Layer 3 of a small transformer language model trained on English Wikipedia (10 layers, counted from 0, width 96).
A neuron's activation on a vector x is ReLU(gate . x + bias) times (in . x + bias), where the dot is the dot product.
The model reads these tokens: "en," " T" "ine" "a" " (" "O"

The vector x that enters this layer's MLP at each token. A number n stands for (n - 500) times 0.0041.
0 "en,": 677 453 310 674 730 486 435 425 506 373 656 526 672 547 451 535 690 441 208 707 651 919 420 463 511 450 441 673 387 342 539 542 533 596 436 469 591 743 427 675 476 669 429 698 514 342 403 379 394 739 340 583 455 608 274 153 465 780 65 721 280 401 354 390 546 667 428 166 330 464 537 306 719 599 713 501 551 539 672 607 418 707 701 574 333 681 464 526 269 544 400 476 250 490 292 381
1 " T": 715 669 421 721 540 385 554 422 472 628 557 331 203 835 495 671 684 510 426 701 408 640 314 572 440 797 452 643 505 357 593 363 579 590 541 302 404 354 419 747 704 520 439 595 343 342 421 396 440 529 319 745 523 659 439 302 410 925 489 602 369 659 544 596 717 811 201 343 375 665 553 700 555 495 613 558 598 357 339 545 476 675 515 541 195 252 404 646 389 328 487 578 326 604 113 243
2 "ine": 537 642 487 892 584 434 469 174 591 421 483 399 339 751 697 658 695 683 388 858 408 612 599 357 456 551 496 584 345 475 662 721 633 410 600 535 248 357 486 667 456 554 558 496 692 352 474 450 492 621 291 698 513 622 349 82 221 451 424 585 634 484 440 514 644 973 288 410 408 672 503 482 724 463 558 583 476 337 454 441 463 468 424 471 321 430 512 647 404 258 431 682 293 810 209 384
3 "a": 659 647 390 831 622 467 553 236 527 647 407 351 227 763 577 595 764 622 387 848 387 595 481 480 553 625 491 769 301 444 684 359 522 446 651 473 422 302 627 514 568 611 554 700 383 249 474 399 481 604 266 783 474 547 297 62 343 481 491 545 592 668 456 611 506 915 375 473 372 611 668 590 706 422 668 621 455 308 336 588 433 468 340 506 345 364 448 580 349 264 461 579 341 673 387 441
4 " (": 792 609 204 629 505 575 470 387 661 565 437 376 290 791 629 478 683 674 526 647 598 686 391 646 467 775 571 662 215 528 730 512 354 596 560 480 369 412 441 690 545 670 269 624 483 416 279 118 663 608 457 941 392 702 416 330 267 586 373 625 211 726 672 380 534 671 238 522 354 763 610 481 524 499 544 549 334 603 437 188 433 565 498 498 316 319 319 546 421 445 491 659 159 761 275 533
5 "O": 593 574 506 762 576 679 487 214 456 535 367 347 370 740 589 612 636 701 430 789 282 605 290 402 475 649 518 445 393 336 754 591 537 524 689 634 383 453 590 671 556 605 463 577 468 296 345 326 498 666 287 764 649 659 492 194 230 530 460 481 608 610 419 435 459 975 428 446 378 791 742 663 625 518 506 529 314 523 306 500 440 537 806 404 463 332 307 484 237 277 629 749 413 546 200 227

Each question shows the input weights of one neuron of the MLP. A number n stands for (n - 500) times 0.002.

n223 gate (bias -0.125): 462 418 721 469 406 399 481 329 566 571 442 623 545 562 716 542 506 611 620 497 633 503 356 487 568 394 593 637 664 439 367 412 387 645 328 453 484 736 372 355 547 444 328 324 497 473 453 726 570 497 392 383 490 589 447 467 680 473 280 596 491 366 519 340 415 491 578 583 353 452 428 383 532 432 548 558 410 434 418 399 376 388 532 317 438 477 424 304 340 365 487 446 442 317 509 528
n223 in (bias -0.016): 482 520 325 435 448 410 438 629 347 514 516 627 566 543 567 468 353 548 351 617 252 400 364 426 428 536 493 322 484 497 541 517 664 479 370 523 622 396 422 675 209 619 320 510 737 588 540 378 669 444 446 535 708 530 426 207 275 468 545 612 473 429 530 572 674 440 556 598 344 432 597 649 453 471 378 464 661 627 542 370 457 657 422 457 399 602 682 476 514 570 424 405 327 382 450 424
It fires most on token 0 "en,"

n108 gate (bias -0.024): 569 442 600 466 596 638 446 618 467 466 455 479 392 426 525 582 506 512 265 678 596 413 523 430 512 674 515 509 335 393 309 599 381 478 439 367 644 721 503 600 428 399 497 463 421 506 410 531 512 467 407 680 586 488 476 627 649 416 509 550 520 651 448 472 584 566 506 435 377 488 557 548 397 296 464 428 595 506 368 560 683 405 638 594 599 287 737 500 669 436 488 459 452 482 433 574
n108 in (bias 0.014): 425 556 424 350 534 466 497 529 442 638 481 510 709 536 524 373 349 456 632 392 294 650 503 391 608 546 283 510 442 494 573 412 466 682 627 393 444 640 493 445 403 419 388 580 732 472 376 626 457 692 539 476 386 649 379 500 536 395 299 533 464 520 403 554 405 590 626 404 442 540 490 395 483 468 550 387 443 526 408 525 284 353 460 16 391 414 366 449 493 386 598 603 601 391 431 352
It fires most on token 5 "O"

n199 gate (bias -0.089): 734 619 277 403 596 527 462 372 530 483 500 527 586 732 381 634 475 487 719 408 570 366 513 620 530 791 585 602 342 503 546 553 279 507 317 426 656 510 438 524 360 557 582 535 431 476 448 674 484 426 617 374 510 494 497 372 364 344 396 444 304 575 468 406 517 469 516 490 647 373 283 373 526 406 407 500 500 390 581 643 586 480 709 399 453 395 379 574 538 516 547 441 507 755 513 415
n199 in (bias 0.025): 465 445 320 572 593 698 503 439 520 500 459 442 550 653 606 704 513 564 527 247 197 417 356 379 703 655 493 589 440 500 347 557 523 462 561 275 448 537 592 388 446 388 336 535 484 585 403 478 376 456 783 460 582 304 554 463 373 459 631 503 420 461 599 261 554 589 420 546 440 415 369 386 526 528 444 437 589 616 528 543 596 645 480 577 537 320 422 608 418 487 497 533 417 618 749 525
It fires most on token 4 " ("

n250 gate (bias -0.033): 410 507 510 371 527 789 464 704 548 457 323 517 438 552 665 469 464 565 341 630 325 516 484 440 342 583 549 657 422 629 724 305 633 152 598 391 493 559 372 604 487 622 412 451 577 594 450 536 373 493 571 287 622 349 388 576 573 522 483 762 523 500 503 561 379 538 359 382 538 493 548 284 497 377 554 313 368 447 539 412 564 541 645 479 414 545 503 569 482 427 681 396 706 459 550 438
n250 in (bias -0.002): 536 330 594 536 534 283 565 375 358 568 349 563 517 575 647 309 724 452 613 570 634 394 427 554 562 276 423 339 637 413 621 630 418 706 570 427 695 476 297 284 681 401 708 624 426 433 610 559 530 410 532 589 300 520 482 500 433 500 538 335 500 486 454 474 545 554 546 588 242 577 221 610 490 555 548 579 524 570 400 579 454 459 561 400 572 563 490 569 380 513 339 581 558 666 380 422
On which token does it fire most, and how strongly? 5 "O", at about 0.47

n202 gate (bias -0.046): 379 370 360 506 522 494 476 442 361 483 368 572 711 540 438 582 403 404 348 520 503 512 451 356 305 820 627 313 433 654 419 471 595 460 673 596 607 452 557 429 595 454 427 530 485 542 447 384 522 484 301 385 595 475 542 477 431 377 355 657 355 377 323 606 494 547 549 318 368 610 326 490 466 433 244 534 288 450 524 500 483 430 437 577 490 402 539 542 500 531 414 585 529 490 326 594
n202 in (bias 0.017): 337 547 161 590 568 560 586 473 483 547 322 390 407 424 509 508 540 486 337 430 508 538 503 417 667 607 471 492 527 548 633 616 354 620 581 639 614 631 416 569 562 541 567 527 274 532 645 645 588 420 439 378 492 478 581 463 536 534 509 600 405 600 492 569 506 567 503 581 500 497 367 633 550 569 397 660 500 481 582 609 404 547 517 373 537 431 635 551 425 598 486 458 415 574 601 559
Its three highest activations, in order, are on tokens 0 "en,", 5 "O", 4 " ("

n207 gate (bias -0.103): 342 537 408 692 531 547 393 446 472 562 565 513 400 530 478 380 396 579 603 510 725 630 497 322 381 579 692 569 533 426 399 441 547 406 296 509 457 475 358 630 467 569 583 443 412 378 488 598 427 456 406 280 512 641 526 506 283 515 484 522 473 312 398 488 364 402 590 488 355 349 720 362 494 393 529 339 373 369 403 563 584 531 380 438 415 373 592 550 432 527 368 337 638 487 530 405
n207 in (bias -0.003): 487 536 500 691 469 444 455 617 409 624 523 376 422 432 430 677 547 547 577 359 603 548 641 436 656 401 214 595 542 479 537 643 596 539 506 734 570 384 515 627 425 644 459 296 450 475 449 524 457 418 364 537 500 521 583 632 515 368 516 613 464 577 554 633 503 486 581 555 534 518 484 447 643 420 639 268 679 440 438 411 429 645 638 516 603 646 608 434 282 359 425 567 647 557 424 482
Its three highest activations, in order, are on tokens 2 "ine", 0 "en,", 3 "a"

n240 gate (bias -0.028): 415 584 427 480 493 538 443 475 430 413 601 561 402 363 554 452 378 555 311 684 450 440 493 516 424 432 485 500 384 547 404 498 526 510 400 399 465 421 500 430 390 429 670 457 412 349 537 389 556 536 433 502 635 500 351 541 612 348 510 547 417 580 393 448 618 489 541 474 507 406 471 507 458 538 431 550 467 667 507 566 544 465 580 507 454 592 568 416 399 521 629 554 483 507 509 459
n240 in (bias 0.022): 668 587 428 544 391 514 539 672 626 591 505 489 562 503 581 289 461 432 466 564 704 558 557 596 427 549 622 381 598 413 577 462 484 393 470 398 630 571 559 464 630 529 557 441 357 522 568 466 402 555 396 516 546 665 431 382 526 421 530 479 560 454 435 603 505 483 589 663 546 527 546 440 678 510 351 474 470 568 480 380 542 564 399 344 451 657 406 607 639 555 552 372 554 508 447 575
It fires most on token 0 "en,"

n255 gate (bias -0.122): 795 637 587 458 469 534 513 635 393 428 391 731 644 477 546 522 679 428 352 676 462 550 345 349 538 352 434 651 379 468 560 538 517 461 545 556 372 687 646 228 691 513 623 624 181 304 294 513 570 462 528 369 361 466 623 725 537 552 448 470 543 466 461 432 555 516 424 419 607 406 510 376 517 302 474 540 520 497 293 456 532 442 692 464 521 374 507 500 634 440 517 493 617 479 553 448
n255 in (bias -0.005): 707 507 467 559 507 566 594 577 548 496 308 657 409 514 530 617 691 592 297 635 577 700 398 439 343 423 560 479 583 459 475 624 660 386 370 408 282 541 489 322 535 511 701 479 205 534 323 580 429 322 655 632 374 504 616 574 667 428 338 583 733 572 434 469 467 490 423 522 504 500 346 258 378 369 551 400 627 574 201 544 651 511 719 569 371 485 600 356 597 542 489 399 602 622 670 521
It fires most on token 0 "en,"